Layer 17 of a small transformer language model trained on English Wikipedia (21 layers, counted from 0, width 128).
A neuron's activation on a vector x is GELU(weights . x + bias), where the dot is the dot product.

Input weights of the MLP neurons that the questions are about. A number n stands for n times 0.005.
n13 (bias -0.058): -45 -18 1 -30 -21 7 20 28 -16 -24 0 46 -40 27 8 3 3 18 9 30 7 -24 -18 -40 0 -42 5 21 19 0 -19 -28 28 18 -3 40 21 -13 0 10 -29 -11 -14 33 9 8 -1 13 -62 18 -4 11 14 -48 1 -24 -1 -25 16 15 21 -4 28 14 32 21 19 -4 -39 -7 -44 -13 -8 53 -10 -8 32 0 -16 44 29 6 -23 -1 51 6 1 -35 -38 31 -8 -9 -1 -27 2 -14 -8 -17 27 18 -36 21 -31 -14 30 0 -18 27 -6 -11 -6 8 31 -6 -1 6 -28 0 32 -4 -17 -51 14 -12 16 15 -32 28
n39 (bias -0.097): 45 9 0 -20 2 -2 -2 1 -30 20 6 -15 -21 46 5 -21 -11 5 -19 -14 6 -22 -30 43 -2 32 2 3 42 28 45 -18 -31 3 34 7 45 -9 12 57 10 27 15 3 5 9 42 -41 27 -14 -30 -69 -33 12 -8 -49 17 22 -5 11 3 -32 -2 -36 -24 -45 17 17 -35 -71 40 15 -16 -10 -32 -34 -7 3 6 29 17 -2 -1 7 -45 38 10 26 -9 -1 -45 -20 1 5 -20 4 -28 12 -33 16 -16 7 -36 34 -38 23 6 1 4 -8 -24 -27 -36 -43 -2 28 4 -11 12 -35 42 50 -7 0 -13 -10 -23 31
n54 (bias -0.115): -17 39 78 -26 -23 2 -20 19 -21 61 6 3 -75 5 -32 25 5 22 -7 -18 -19 -17 -6 -49 -4 13 -9 22 20 16 5 16 -16 29 6 8 4 17 -9 -23 -26 -37 25 7 -45 1 42 44 10 -18 13 -13 -14 1 -19 18 10 -5 -8 46 28 -17 -37 18 12 -2 -36 9 -5 -15 16 10 17 -26 -4 8 53 28 -9 -22 -34 -21 5 24 -2 -22 3 14 -2 -32 -18 22 15 4 37 16 12 -4 -35 18 -16 16 -1 -12 -19 19 6 -83 -37 -23 35 -11 -23 2 -39 14 -29 -37 3 -23 20 31 8 -11 -11 37 -26 -2
n61 (bias -0.068): -8 -4 26 56 -32 -10 -10 32 -23 21 -18 -1 -34 20 -46 -3 17 13 -15 24 -12 -6 -14 4 42 47 57 27 15 -30 -15 -16 -19 -13 42 9 45 3 -46 1 -8 41 7 -24 -11 4 -1 11 -4 17 -19 -57 12 30 -7 -4 54 -29 -25 39 6 14 -30 -18 46 15 1 34 -11 -26 -9 -6 -8 6 16 25 38 -6 7 0 -8 -15 -24 1 -14 1 -16 42 -6 4 -9 -14 -32 -21 5 52 16 30 -42 6 5 11 27 -18 -28 -10 -4 -52 42 -38 12 7 -13 1 -18 4 9 -3 13 -20 26 2 -22 -24 -4 8 8 8
n125 (bias -0.063): -19 1 36 -26 -7 -26 -17 12 -24 -5 -26 2 5 17 -1 -2 24 8 19 64 20 -44 14 39 -5 6 9 -23 0 26 -12 -53 -10 2 32 12 12 -31 -9 2 13 48 7 -12 28 -25 -44 13 7 -19 2 -38 -56 42 5 -4 -13 -22 -13 35 29 12 71 9 16 19 30 33 4 -16 23 -24 -5 31 7 -12 -10 6 -46 -19 -14 -2 -4 12 -21 33 -38 45 5 -7 25 -11 -13 56 -16 -23 7 -1 5 36 7 -8 -62 -5 35 -4 -22 -10 -24 -32 15 -22 1 21 5 8 12 36 -20 -44 13 -14 -12 20 28 -4 -21 11
n131 (bias -0.067): -5 -29 31 -23 2 54 -11 13 -1 -8 -11 18 -20 -6 16 9 -5 1 14 -9 -30 -6 -7 -41 -12 -2 22 -6 -5 -6 -1 -9 8 -8 2 69 -17 24 -3 -19 15 5 -5 6 -11 23 1 19 -15 20 5 -18 -22 -3 6 9 -43 -37 -10 53 -24 49 42 81 17 17 43 -3 22 -18 -41 32 -15 1 18 44 11 18 -26 32 21 -8 10 -17 25 -22 -52 -14 -26 -16 13 6 -11 -25 6 -27 0 -17 24 -16 -1 4 -18 -18 -46 -33 27 -19 -14 11 -38 2 -75 0 -24 -62 29 13 26 19 16 -39 -2 -51 -7 16 -9 2
n167 (bias -0.149): 17 -33 28 -34 17 30 -6 -14 -33 -1 -6 -7 -2 2 -3 54 27 61 -20 -35 2 -22 -42 -14 -28 15 -5 -16 37 9 2 -13 13 -9 10 -17 -43 -19 8 13 -14 -31 -10 39 26 -29 -23 -13 24 -1 26 33 7 -1 -20 -9 -32 -36 -13 45 1 12 22 1 5 29 2 31 5 4 0 -1 10 -1 -24 -34 -34 27 28 35 -11 8 21 13 4 5 36 -28 23 -23 -8 21 -6 17 -31 -37 13 -24 9 30 -25 37 -15 -30 42 -31 -67 -5 -29 7 -28 25 2 2 -2 54 -16 33 32 -23 -22 -31 -41 20 35 23 22 21
n197 (bias -0.154): 39 13 38 16 23 -5 12 12 38 21 -13 22 -7 9 -4 15 25 19 -11 60 2 21 -7 -9 48 -7 30 -41 8 -16 -33 -35 2 2 15 -29 7 43 -19 -11 -23 -42 10 15 4 -31 35 14 -37 -37 19 31 -9 -9 2 -35 29 14 -24 46 -20 -18 9 35 -20 27 -12 -12 42 4 -12 -19 2 -20 -26 -11 3 -1 11 20 30 -47 9 -25 -16 36 28 -27 45 28 -2 -10 29 -7 5 13 -39 34 2 24 -12 29 -10 -55 -22 -4 5 15 22 -33 -27 -36 -9 -23 -54 34 -3 1 23 -44 -54 27 -24 -14 -17 -5 1 -31
n212 (bias -0.120): -3 -24 -10 -16 29 25 -8 -20 -10 15 -10 -17 -9 -27 6 -6 13 22 -33 -16 31 -9 -3 20 -38 44 51 17 27 12 1 -26 -10 31 3 -48 -22 14 15 -30 -1 25 12 10 -1 -16 -5 -7 7 -17 24 -7 -6 -22 -51 -38 29 13 1 3 56 -7 0 -4 24 -8 -15 3 -26 -16 24 -28 -43 0 -24 -16 -16 22 -17 38 -26 33 33 40 23 15 -4 36 -21 36 4 -24 -37 -2 -15 -8 -33 -44 40 16 5 24 -3 3 -52 5 19 20 26 14 19 19 -4 -11 20 8 -2 -28 -8 -18 18 10 10 23 -14 -19 -5 -11
n227 (bias -0.050): -20 14 20 -38 26 -2 -1 32 -28 -1 -19 -2 -3 20 21 74 1 -11 13 39 2 -70 -11 -19 -39 -16 -33 -10 38 31 -27 -27 29 44 13 -12 21 -31 -5 6 -28 -2 7 -39 31 18 12 -14 -3 29 -4 -37 6 20 -8 17 -10 -15 7 -12 24 -24 15 19 -12 11 -8 -9 -15 3 10 5 -13 7 -5 0 12 -2 13 36 -20 -7 -34 15 -19 -14 15 -32 36 -38 -8 -5 1 20 -11 -18 1 4 -28 13 -41 2 -5 -8 13 -11 -11 -23 2 -18 -4 -17 31 11 34 -30 23 44 -6 49 -30 -16 -3 -19 -33 40 -7 5
n257 (bias -0.088): -29 -10 11 3 4 35 14 -26 0 26 -17 6 23 -45 10 1 4 -18 13 -9 4 -11 -7 -38 -22 -6 45 15 -21 -16 7 -50 14 43 -20 -4 -8 5 -17 18 2 -7 40 16 -5 4 3 26 -27 19 28 32 19 -21 -20 -37 -10 -7 25 -13 14 -31 19 11 -15 33 -26 33 -45 -20 22 9 -12 -4 -4 -11 10 15 -6 19 -6 22 6 2 33 -27 -45 63 -8 27 -18 -6 28 11 -8 40 -48 3 -5 -10 -30 31 -25 37 20 3 1 -11 0 -8 18 -12 2 -3 -13 16 10 -8 -2 -18 -21 -3 -28 -19 -21 11 -14 -4
n260 (bias -0.084): -7 -19 4 16 -12 27 36 -25 -13 3 34 13 -30 -2 -5 3 -16 7 21 9 40 -3 -12 -15 30 -5 14 -12 -4 32 15 -33 19 35 -11 3 -1 -43 -14 1 18 23 -7 -2 19 -25 -15 15 -24 -32 -53 -31 -45 26 -30 -3 38 -10 22 10 -1 -24 15 -10 38 27 -20 -4 5 6 -13 1 4 -12 -12 27 18 23 -21 3 14 21 -2 11 8 -57 -36 11 26 3 14 -14 7 -9 -16 -24 -36 24 74 5 -20 22 -9 -26 -52 -22 7 32 -26 -5 27 22 -7 9 -4 25 9 7 12 -18 28 -31 10 1 -15 20 28 -12
n287 (bias -0.177): -22 -4 7 0 -29 6 26 21 -32 -14 -4 38 -48 -4 1 -37 17 43 -11 20 -26 20 -87 -26 -41 -25 -26 9 40 37 13 -33 -6 40 1 -17 -21 6 20 25 -23 -26 -18 35 12 32 43 18 -17 18 -3 -41 4 -34 -9 -21 -49 1 12 20 45 3 20 2 26 33 69 1 22 -31 18 21 -25 63 19 -32 -12 -7 5 36 13 -5 -2 -24 20 -24 24 -37 -16 -3 -43 5 -21 9 -33 16 28 2 12 15 -65 11 2 -12 -44 -18 -22 2 -37 6 6 12 -41 29 3 7 -37 -16 45 -16 -14 -17 36 -5 36 5 2 -2
n289 (bias -0.069): -18 -17 -23 -27 -19 -13 22 31 46 21 -41 -19 -6 27 -1 -21 -12 17 -31 31 20 39 11 29 6 -19 -4 -31 40 23 -20 -49 -3 7 36 37 -8 -7 -7 -47 7 -9 29 4 -15 -1 15 3 38 -56 -2 35 -4 6 1 -33 33 -6 -36 -8 -29 -13 1 16 15 9 13 15 -5 5 -1 -8 17 2 -14 -6 2 30 -18 -12 3 -8 -10 5 -18 8 -9 38 24 -23 10 -14 3 22 -1 -19 -41 -2 15 52 -63 -3 -5 -12 -29 36 -11 5 -2 -42 -6 57 5 -13 -26 -25 -12 10 -13 32 29 27 1 -9 3 -8 -24 18
n310 (bias 0.032): 25 26 29 -36 -24 25 -16 -24 39 13 -28 9 34 9 -6 8 29 -20 18 -7 9 17 14 2 66 -2 -3 -13 -20 -14 -16 -2 -1 21 32 31 10 23 1 -44 11 1 -1 26 11 40 -11 37 13 -38 -41 32 -5 -21 -1 20 4 -11 -19 12 33 -33 -5 10 -11 29 14 -18 50 32 -6 -7 -24 -18 -1 -7 -11 67 32 16 4 -11 -4 -35 10 -11 -23 6 16 18 -31 -24 20 -23 -60 -24 -6 51 -4 13 -20 4 -18 -25 4 28 -31 -45 -36 19 -28 19 -21 -16 -40 -8 -14 4 13 5 4 -9 -20 7 -21 2 -5 -6
n340 (bias -0.009): 29 18 0 -14 18 1 13 29 -8 3 5 -11 -27 -5 0 1 -18 -7 -21 12 23 12 18 2 36 -1 20 10 -4 -9 -7 5 -34 -30 14 7 -11 -6 -13 -4 -21 4 -1 -49 1 -30 11 28 40 45 -14 -1 -26 4 -1 -30 33 -21 8 36 20 21 -30 -27 -22 -5 -3 22 -30 6 4 -28 21 33 3 -16 -17 5 -28 23 20 -4 -13 5 3 -63 19 4 18 43 29 -12 15 24 -2 6 -38 -44 -56 17 -6 -2 -11 36 -31 19 27 0 -11 -8 -25 -3 -28 30 -15 67 3 42 -11 -23 36 -6 -24 32 -13 18 -23 13
n343 (bias -0.081): -11 -6 46 8 -5 8 13 32 36 25 -33 14 -4 44 -12 -18 11 -51 -15 -25 3 14 9 -5 1 43 58 -16 42 6 -39 -23 0 17 15 -4 14 -6 -14 19 -29 48 -5 21 13 9 26 -2 -35 -33 -17 -1 -4 16 -21 -8 -44 12 -15 -19 -22 -13 36 13 13 20 -11 14 31 -13 -3 18 34 -6 -21 14 61 4 24 7 10 -18 5 -35 6 -17 14 -37 38 20 2 4 -13 -3 -20 57 -22 16 -20 60 -66 12 11 -4 -26 -1 21 -22 13 6 9 -43 -19 -25 11 -31 -34 -5 15 2 4 -36 23 -10 -3 -30 17 4
n347 (bias -0.109): 12 1 56 -9 -59 34 10 2 21 -17 -6 -21 -8 13 -23 12 -16 -8 -16 29 -17 -10 -16 -42 -1 -27 -33 -73 17 -20 -2 10 -3 -14 27 7 28 -40 -2 -26 -52 8 25 -10 -25 24 -13 35 40 20 -3 0 -1 20 -19 21 33 11 -22 17 -47 -78 -18 -35 -16 50 -15 48 25 19 16 -2 23 35 -39 54 -19 12 25 43 16 -34 7 -43 10 11 2 -6 75 31 14 11 11 -3 -11 16 -28 -11 -12 0 -2 32 -3 -3 35 25 -46 -16 -12 -24 15 -10 29 -21 2 2 -24 -3 9 -30 15 13 0 23 -7 -51 -31 -12
n372 (bias -0.206): -23 1 2 9 -26 -5 2 -14 -8 39 3 -26 16 -12 13 -7 -6 -10 0 15 38 -2 -77 -8 48 -9 22 -11 -6 12 52 -14 -21 45 4 -6 -7 -14 -21 44 33 -40 -9 22 -27 -2 43 10 19 -1 19 -1 36 7 -27 -50 49 14 -15 30 20 -15 7 -28 -17 -16 -29 17 -18 -20 26 30 -25 -6 -25 7 18 19 -17 -4 1 0 68 12 -4 -50 -43 10 -29 23 -14 -32 5 6 -17 40 1 -11 -34 -24 -13 31 -66 -14 -3 4 32 -42 38 -5 28 -5 -34 -4 -17 -11 -25 9 19 -3 -10 15 -1 27 -20 -3 -2 14
n387 (bias 0.038): -14 32 -31 -13 24 -1 48 11 -17 -18 26 21 -22 38 7 1 -18 2 8 25 -24 -10 1 4 -69 -21 -4 -15 12 -7 8 -29 -23 10 10 -14 -7 -15 26 14 16 22 -9 -6 1 -7 -12 -21 1 21 -17 -32 -1 -31 -17 -10 -2 16 22 -9 14 0 32 -26 21 24 7 -20 -15 -4 12 34 -11 10 -40 -21 10 -12 17 26 -7 10 24 -8 5 -41 -6 -14 -5 -5 -6 15 -18 -8 -11 -48 16 -12 13 7 -18 7 -2 -52 12 -13 21 20 4 9 -20 -19 -4 -5 -8 5 31 -12 5 -5 43 14 33 8 -4 8 31 11
n423 (bias -0.092): 14 -10 3 18 -43 29 24 18 -26 9 27 -14 -16 -8 3 44 -30 29 -21 20 -11 -23 8 -10 -16 -32 -16 5 -26 1 -1 -14 -13 28 6 -7 11 -10 21 -12 -10 6 -16 -8 -35 1 -6 -33 -13 9 -24 0 5 3 -1 -10 -1 8 -15 3 35 -15 20 18 9 -19 -9 13 -34 -25 -29 20 -22 0 -7 49 18 15 26 -21 17 -18 15 -33 31 13 47 5 -1 3 20 12 5 0 2 60 -23 30 -14 31 -14 -1 -17 16 -53 5 -15 -33 -38 11 46 17 -5 -10 -41 58 13 0 19 -18 -36 39 -24 -10 41 -14 -10 2
n454 (bias -0.177): 27 -11 -18 10 -18 23 -15 -16 -12 6 -47 -4 -49 31 -30 -25 13 38 -28 31 56 21 -31 53 -1 23 25 -33 18 -12 20 -19 -6 -21 -4 -11 2 -12 -18 57 -27 -27 34 -27 22 -12 54 21 -1 45 -10 -10 18 66 -4 -39 12 43 -32 16 34 9 -16 -6 -21 4 -3 10 38 -15 22 -4 -37 -64 9 -33 23 -5 -12 7 -3 -4 -11 10 -94 22 5 2 23 32 -2 -6 26 9 4 31 -28 -30 15 16 11 13 -46 35 -10 -15 -1 5 50 -7 -10 -5 24 -7 -46 22 11 32 15 -34 -15 25 -3 28 41 11 -41 -42
n468 (bias 0.002): 27 -8 -19 -13 -29 27 -17 35 -30 2 -8 12 39 -5 -13 4 33 25 24 2 18 11 -24 5 -28 49 35 21 -29 -25 -11 -49 57 -17 4 17 -14 34 -25 27 8 23 -17 19 25 -9 -1 -10 13 -26 42 -19 -15 10 -1 -1 4 -20 -4 22 -27 -5 39 -2 12 -17 1 -8 10 9 -25 -8 -21 9 -51 -27 21 6 5 20 18 37 13 3 -16 -30 6 -24 -15 -14 19 13 -24 -6 19 3 7 52 1 8 -16 -13 -30 12 -5 11 -21 -23 5 12 16 -15 28 -25 26 -4 -21 -4 1 -9 -34 18 -38 -37 -32 -5 12 38

Each question shows a token from some text and the vector x that enters the MLP there. A number n stands for n times 0.077.

" W": -10 -25 -12 0 9 0 -44 -27 -25 -28 7 -30 7 -18 9 -8 10 -4 12 -18 35 -23 13 8 26 0 -42 15 8 31 6 15 -1 -17 15 -15 8 13 8 17 15 5 -8 7 11 -6 -33 5 2 8 -28 -5 14 -10 7 4 -2 0 15 -19 -6 -10 7 14 25 -12 4 -16 -15 42 -8 -31 -40 -17 -2 -15 -10 -22 14 -2 20 27 -6 32 5 -37 18 -27 20 -19 22 3 -15 2 12 -17 26 15 19 -10 31 -12 30 -3 18 1 -4 0 6 28 6 13 11 16 18 -21 -11 19 -22 -12 -7 -11 10 -8 -11 -4 8 2
Which of these neurons fires most? n468

"|": -3 0 -24 -10 -3 -5 14 -9 22 -21 11 4 12 -7 8 -4 8 -9 -13 -14 -6 -10 4 18 -5 8 -21 11 5 -15 -10 2 -14 5 -8 11 -24 -18 12 -15 1 -12 -12 -2 -4 -7 -16 10 -4 3 12 6 9 -22 -4 13 6 -4 10 -10 -4 -2 6 19 1 5 20 2 6 4 0 -26 7 -9 13 3 -7 -12 -18 13 -2 12 -4 0 21 13 -16 20 13 -20 -3 5 -10 16 -3 -9 7 -1 44 8 -2 -23 19 4 -2 -14 36 -8 -4 27 18 3 18 22 -5 15 -6 4 -85 0 0 -14 -8 -4 -9 2 -12 3
Which of these neurons fires most? n212

"re": -2 -7 -18 -5 18 -10 -9 3 -8 -23 24 -11 5 9 19 22 -5 -10 19 -1 -13 -3 -15 -6 -11 26 0 -6 -7 -19 8 8 25 14 -20 1 -10 14 -14 1 13 -24 0 4 8 5 -6 -22 5 -3 -2 -1 -8 -9 33 -30 -5 -3 16 -2 5 -5 -9 20 -8 5 -7 -13 32 1 -19 -30 -8 12 23 7 11 -17 1 11 16 -14 -3 -9 -2 5 -14 -12 -6 29 5 4 -3 -1 -2 -12 14 36 -5 15 27 -31 17 -14 4 7 20 1 -2 26 4 -15 -9 25 -14 11 -10 -1 -27 -17 -13 11 -15 1 -19 -4 2 -18
Which of these neurons fires most? n197

" #": 2 3 -14 -14 15 16 -26 -9 21 -15 10 21 -6 -3 -10 3 -11 -7 -8 2 -6 -3 25 17 -8 15 -46 28 16 -8 -6 14 -1 2 -21 23 -18 25 -8 -10 32 -12 15 -6 -18 36 -26 3 -7 19 -1 4 1 -6 10 10 -2 22 -7 -6 -35 -15 6 -24 9 1 19 4 -33 40 6 -22 -8 13 -9 -25 1 10 -15 -11 37 -19 -2 10 -6 3 -15 9 8 -15 -4 16 2 -29 5 -34 3 -22 7 12 -31 -20 -1 -17 -8 5 4 20 4 20 -41 13 49 17 -13 -1 -19 -6 -29 27 13 7 -31 32 -17 15 9 20
The two highest activations, in order: n289, n387

" organization": 0 -25 -25 -11 8 15 12 11 9 -35 21 -9 13 13 3 3 -11 -33 0 -30 -3 0 10 20 -14 28 0 17 20 -9 9 9 -1 -8 7 16 -10 16 -6 10 9 -1 -14 5 3 8 0 -13 8 14 -7 20 -5 10 34 20 3 4 -4 -20 -21 4 6 12 10 -18 -39 -23 -5 17 -14 -9 7 -4 -17 -3 -1 -30 -26 -3 13 -16 5 -14 -5 -8 16 1 -10 16 -14 30 1 -18 -9 -18 16 -4 -24 9 -16 -34 12 26 8 4 4 0 22 21 0 -26 45 19 13 5 16 -1 -40 -18 11 13 -23 10 -3 15 -27 6
Which neuron fires most, and how strongly? n468, at about 2.3

"ari": -16 -19 2 -9 6 -26 -15 1 42 -25 14 -3 8 11 16 9 -1 -2 -3 -10 9 -3 -2 10 10 -27 2 8 5 -24 -8 -28 12 8 -22 -17 0 11 3 1 -16 -49 6 -2 19 4 33 -26 -24 17 1 6 13 -2 29 33 6 28 6 2 -24 2 20 -12 11 -3 -52 -21 11 14 -18 9 9 5 -4 -15 -10 -6 -14 -1 43 11 -17 -31 10 6 21 -16 19 9 -7 -1 21 7 -3 -32 9 -2 -19 11 -32 -21 -5 -4 21 -14 35 -1 2 37 16 4 4 19 -6 14 -20 -8 -8 -13 -4 -2 -22 2 11 -8 -3 -1
Which of these neurons fires most? n197

"ura": -3 -26 -17 -3 -3 -6 24 9 33 -34 26 -12 1 4 4 2 -26 -20 13 -20 -24 2 -2 -2 -10 -11 4 -10 -11 1 -6 -11 21 -6 -24 -2 -4 7 -6 11 -14 -19 -8 9 -3 4 6 -22 -18 18 19 6 -7 -12 7 10 6 -4 10 0 -3 -7 -5 27 24 0 -13 -8 -1 0 -12 9 26 13 29 27 -21 -33 -24 9 39 23 10 -9 8 15 -1 1 -4 12 19 16 -26 2 -10 -7 9 -1 -1 3 -3 -24 7 4 16 -2 18 -14 -7 27 -6 -5 13 27 -1 4 -4 -31 -25 -6 -2 2 -34 -17 -19 7 6 2
The three highest activations, in order: n131, n13, n468

"E": 2 -3 5 -3 21 -19 -9 -10 -7 -8 1 -4 -11 6 29 6 4 -19 -15 -27 -13 33 14 20 5 -37 -13 34 14 1 -7 -14 7 13 -35 5 -9 17 4 -18 20 -23 -9 -4 -2 -11 11 -12 -10 13 -24 11 -12 -16 -1 22 -22 35 -9 6 -10 26 -3 15 -11 -6 -19 -5 6 25 -5 -13 -11 -29 -8 16 -13 -19 11 9 26 1 -5 -7 8 6 -24 -27 9 16 -16 15 3 -42 0 -13 -12 -12 12 15 -3 -16 10 8 26 6 31 3 6 33 -20 -4 -3 20 15 4 -7 -20 -18 51 -6 -23 -28 -2 13 7 21 3
The two highest activations, in order: n131, n310

" physical": 26 4 -4 2 4 -11 -12 17 30 -22 8 -5 -14 12 8 -8 -5 -29 15 -11 1 -15 16 5 1 16 16 -7 -7 -25 13 -7 2 -19 11 7 -7 2 -3 -18 19 6 -9 -1 14 -10 11 -17 -9 6 3 11 -8 16 56 20 -14 14 -26 -19 -25 5 8 1 4 9 -13 -17 13 19 -2 -13 2 -9 14 0 -3 -40 4 -1 -11 0 -1 2 -21 13 16 8 34 14 13 20 12 -19 -10 6 -8 -7 -12 -5 -14 -31 12 1 -11 3 25 -32 -7 14 24 -32 -19 19 5 3 19 -9 -35 -20 -8 42 6 7 3 -1 -10 -10
The two highest activations, in order: n343, n197

";": -18 -11 7 20 20 -44 -18 -23 8 17 -6 -26 27 8 11 0 -14 -29 5 -22 -1 -15 11 33 1 -12 -23 -5 -14 0 21 4 18 12 1 -10 19 3 -9 -30 13 -4 16 -16 6 -15 7 -10 3 -7 21 21 18 14 16 -3 4 15 -2 -27 -22 -8 7 12 20 -13 -47 -20 -12 16 6 -23 2 25 33 -11 -11 -17 4 -9 13 5 9 9 28 -20 -19 22 -2 -8 -18 -2 -5 11 -1 4 18 -10 8 -33 -5 -14 -4 7 2 -21 14 4 23 23 3 -13 16 20 -9 9 11 -1 -64 24 -6 -14 4 10 -14 -7 4 7
Which of these neurons fires most? n257

" activity": 32 3 -11 12 2 5 10 11 21 -51 7 25 20 5 10 -8 -11 -50 11 -32 -11 -15 -12 0 -4 15 6 19 -1 -20 17 6 21 -27 31 -2 -11 16 16 7 14 9 -13 6 10 -1 13 -11 13 1 5 7 -2 23 40 8 -9 15 -17 -30 -30 9 0 0 -2 -4 -26 -20 2 8 -7 -2 18 -22 -9 -22 4 -43 -4 -10 -10 -5 9 12 -12 -8 11 6 13 7 -9 24 10 -15 -14 -12 27 -9 -30 -17 -5 -27 14 -4 2 -5 14 -1 2 15 -8 -33 -5 21 19 10 13 -13 -35 -5 2 26 -13 14 -11 17 7 -2
Which of these neurons fires most? n468

" Sev": -13 14 0 -2 31 -29 -11 4 -29 -7 36 -40 -29 0 -1 7 -10 28 30 -15 13 3 -2 17 11 -27 -50 24 5 -1 -9 5 13 -6 -39 8 3 22 -15 -11 17 -13 7 -6 -5 -1 0 21 -10 6 -10 -8 0 -40 2 -2 -2 -23 13 -4 19 -8 -8 2 -12 -24 6 4 17 19 28 -9 16 4 0 -19 1 4 -18 -20 18 -6 -17 20 -7 11 7 -30 -11 22 16 24 -12 10 -1 17 -6 -24 -2 -6 14 -23 7 16 -5 -4 22 -27 -12 16 -6 -36 45 22 3 -18 -2 -16 2 9 24 15 9 7 -15 9 18 -3
Which of these neurons fires most? n54

" |": 4 3 7 13 7 -10 -18 -9 -8 -9 32 -37 -12 -23 2 -7 -9 19 7 -16 -3 21 -1 -9 -3 29 25 -3 -4 -1 -4 6 0 -12 -9 8 2 -3 0 -18 -13 0 -24 -8 -1 -9 -10 -7 -23 11 -19 -6 19 3 -12 38 8 0 -5 1 -21 8 -11 -16 16 2 12 17 -4 16 -1 15 -8 7 -4 -8 -12 -23 -10 3 19 -11 -28 -12 23 23 -3 26 7 -22 -14 9 5 2 -14 -9 19 29 24 7 6 -23 20 -5 9 -29 26 4 -10 26 6 -4 20 17 -2 3 -11 9 -77 -4 4 13 3 -8 22 9 4 7
Which of these neurons fires most? n61

" Sr": 19 -15 -1 -16 12 26 -11 1 -24 -17 9 -22 2 -14 -3 -10 -1 26 -1 -22 -29 0 -1 -7 -12 -13 -19 36 5 -34 8 -4 4 25 -23 26 -5 12 2 32 -8 -29 7 12 23 7 -5 -4 -21 16 -15 7 15 -13 -11 44 -13 12 -7 -20 7 -2 14 13 15 -20 -7 18 14 11 25 -32 0 1 -19 -23 -20 2 -16 -5 18 -16 -16 9 -13 6 33 -23 -4 -47 -17 33 -1 -15 -16 -27 -4 7 21 -11 5 -13 7 73 12 -1 -1 7 -6 29 0 -10 3 18 -5 -12 0 -13 -16 19 2 24 -25 -6 -16 15 13 14
The two highest activations, in order: n468, n167

" Jason": -8 -15 -29 -8 3 -6 -25 13 9 -42 27 -24 -4 10 3 -16 5 -1 19 -7 9 19 -1 5 -1 -13 -35 7 5 9 -4 -11 -1 -2 -16 -15 -14 14 -3 0 18 -33 9 19 15 9 -16 -12 -2 6 -14 -12 14 -11 -12 9 10 -12 15 4 -11 -14 -2 22 8 0 23 -10 4 -15 8 -3 -18 9 9 5 -31 -11 5 -1 26 14 -22 -25 15 0 0 -10 2 -6 2 -8 -26 7 -5 7 -3 -13 9 21 11 -25 10 35 4 -12 9 17 -11 36 35 -6 51 22 6 7 -18 -24 -32 -27 1 11 11 2 2 -3 -10 15
Which neuron fires most, and how strongly? n287, at about 2.7

" Four": -2 -13 -2 -11 -2 -39 -7 2 -6 -5 39 -5 6 17 8 10 -12 20 7 -12 -5 27 -16 13 8 -30 -38 10 30 18 4 -14 19 4 -17 6 -28 11 -13 -25 17 -15 4 -13 0 -15 -17 -9 7 -7 -4 26 -5 -6 16 -24 -12 31 4 13 -4 -2 12 -7 9 -7 28 -13 -6 17 3 -21 3 -26 16 -14 -21 -19 21 -13 7 -31 -19 35 10 19 -22 -10 9 29 14 11 -24 -11 3 2 -12 -17 -3 20 11 -27 0 10 4 -2 31 4 -5 24 20 -17 22 20 -1 20 0 -2 -40 -1 -11 12 -12 12 6 -10 7 -2
The three highest activations, in order: n289, n340, n125

" overall": 4 -8 6 13 -3 -12 -3 12 21 1 27 4 -12 -2 -12 5 5 -45 -4 -24 1 -10 8 15 -2 7 -12 0 2 -15 -3 22 14 -8 19 7 -19 -6 -3 2 28 -8 -3 5 13 15 6 -26 0 -2 0 4 -4 -8 35 9 -1 -5 3 -8 -9 6 -4 -8 -21 -27 -14 -8 21 26 -15 -7 25 -23 33 -3 2 -47 -16 -8 -17 5 -6 -8 -7 -8 22 14 3 -16 16 14 10 9 8 -5 15 11 -5 20 1 -32 12 11 -13 3 33 -20 16 5 -12 -41 1 19 -12 5 1 -13 -51 12 16 16 13 39 -9 4 -33 -4
The three highest activations, in order: n340, n54, n343

"u": -15 -1 -7 -8 19 -63 -5 -5 24 -34 17 -25 -8 -36 21 27 -4 -14 30 -4 -3 -6 -11 36 13 -32 -17 5 -9 1 10 -2 -14 11 6 3 1 16 -21 8 -24 -22 16 21 32 7 -8 -7 -16 -8 -4 12 -5 6 19 29 8 -40 25 -25 -23 3 7 12 13 -6 -23 4 -6 30 -24 -17 14 11 24 -11 -10 -4 7 -6 36 16 9 11 0 4 -16 -33 5 -20 -15 14 1 18 -27 -17 13 -13 6 26 -6 -9 -22 -24 17 -8 11 -3 1 40 -12 -5 -7 17 0 11 8 6 -11 10 -5 -19 -27 2 11 -1 4 3
The three highest activations, in order: n167, n227, n13

"15": -34 -9 -14 2 9 -22 -13 -28 7 7 30 -15 4 -6 -2 2 -21 13 6 -10 -9 -6 6 31 -6 3 -32 -7 -19 9 20 -5 -4 9 -22 -10 -20 12 20 2 4 -25 6 -5 14 17 7 14 -16 0 32 13 14 2 20 -12 0 51 25 -33 11 -25 -6 -11 -8 -13 -8 -14 2 3 -2 -35 -12 -24 15 -11 -27 -29 14 -3 -4 -9 -17 24 13 -18 13 6 -5 1 2 6 10 -14 1 17 45 -3 -9 -15 15 -14 21 12 -21 -16 21 18 15 36 15 -21 5 19 10 3 -1 -7 -40 32 -15 18 -30 3 -7 3 -1 14
Which of these neurons fires most? n212

"H": -1 -13 -3 -2 8 -25 -5 -11 24 7 10 -36 -12 10 5 -15 0 -3 -7 -39 5 2 14 20 3 0 1 7 -5 -34 -18 -8 1 -12 19 10 -4 -20 1 -18 12 3 6 7 26 1 -28 -8 -12 9 20 14 7 0 -9 36 -13 -1 18 -2 7 -1 0 19 -6 5 9 10 -2 18 -2 -25 -8 -24 -16 14 -5 -14 25 9 7 3 -3 4 -5 -5 2 -40 12 1 -10 10 -19 23 -1 9 13 -4 -3 4 -3 -26 8 0 29 -5 16 5 -5 46 8 -11 -2 21 6 12 -24 0 -8 11 -1 -27 0 -5 -6 -16 15 -5
Which of these neurons fires most? n343

" –": 3 -3 -8 -13 11 0 -13 -4 -5 5 16 -7 -1 -2 13 12 -9 26 -1 -20 -4 -8 4 10 2 17 -21 -2 -16 -1 5 2 -2 12 1 7 -16 8 -14 -13 18 -12 -5 -12 23 5 -9 -13 11 -3 -11 11 11 -5 8 11 -1 9 -1 6 -2 -7 -2 -3 15 7 15 10 -4 -4 5 -14 0 10 16 -5 3 -22 -14 -10 3 -11 -3 4 0 -2 -7 21 12 8 3 -15 -11 18 -19 -15 11 5 6 -8 -12 -36 18 12 4 -9 28 7 -8 37 6 -6 7 23 3 1 -13 1 -66 -7 -6 -3 -10 -2 4 -1 4 -7
The two highest activations, in order: n125, n340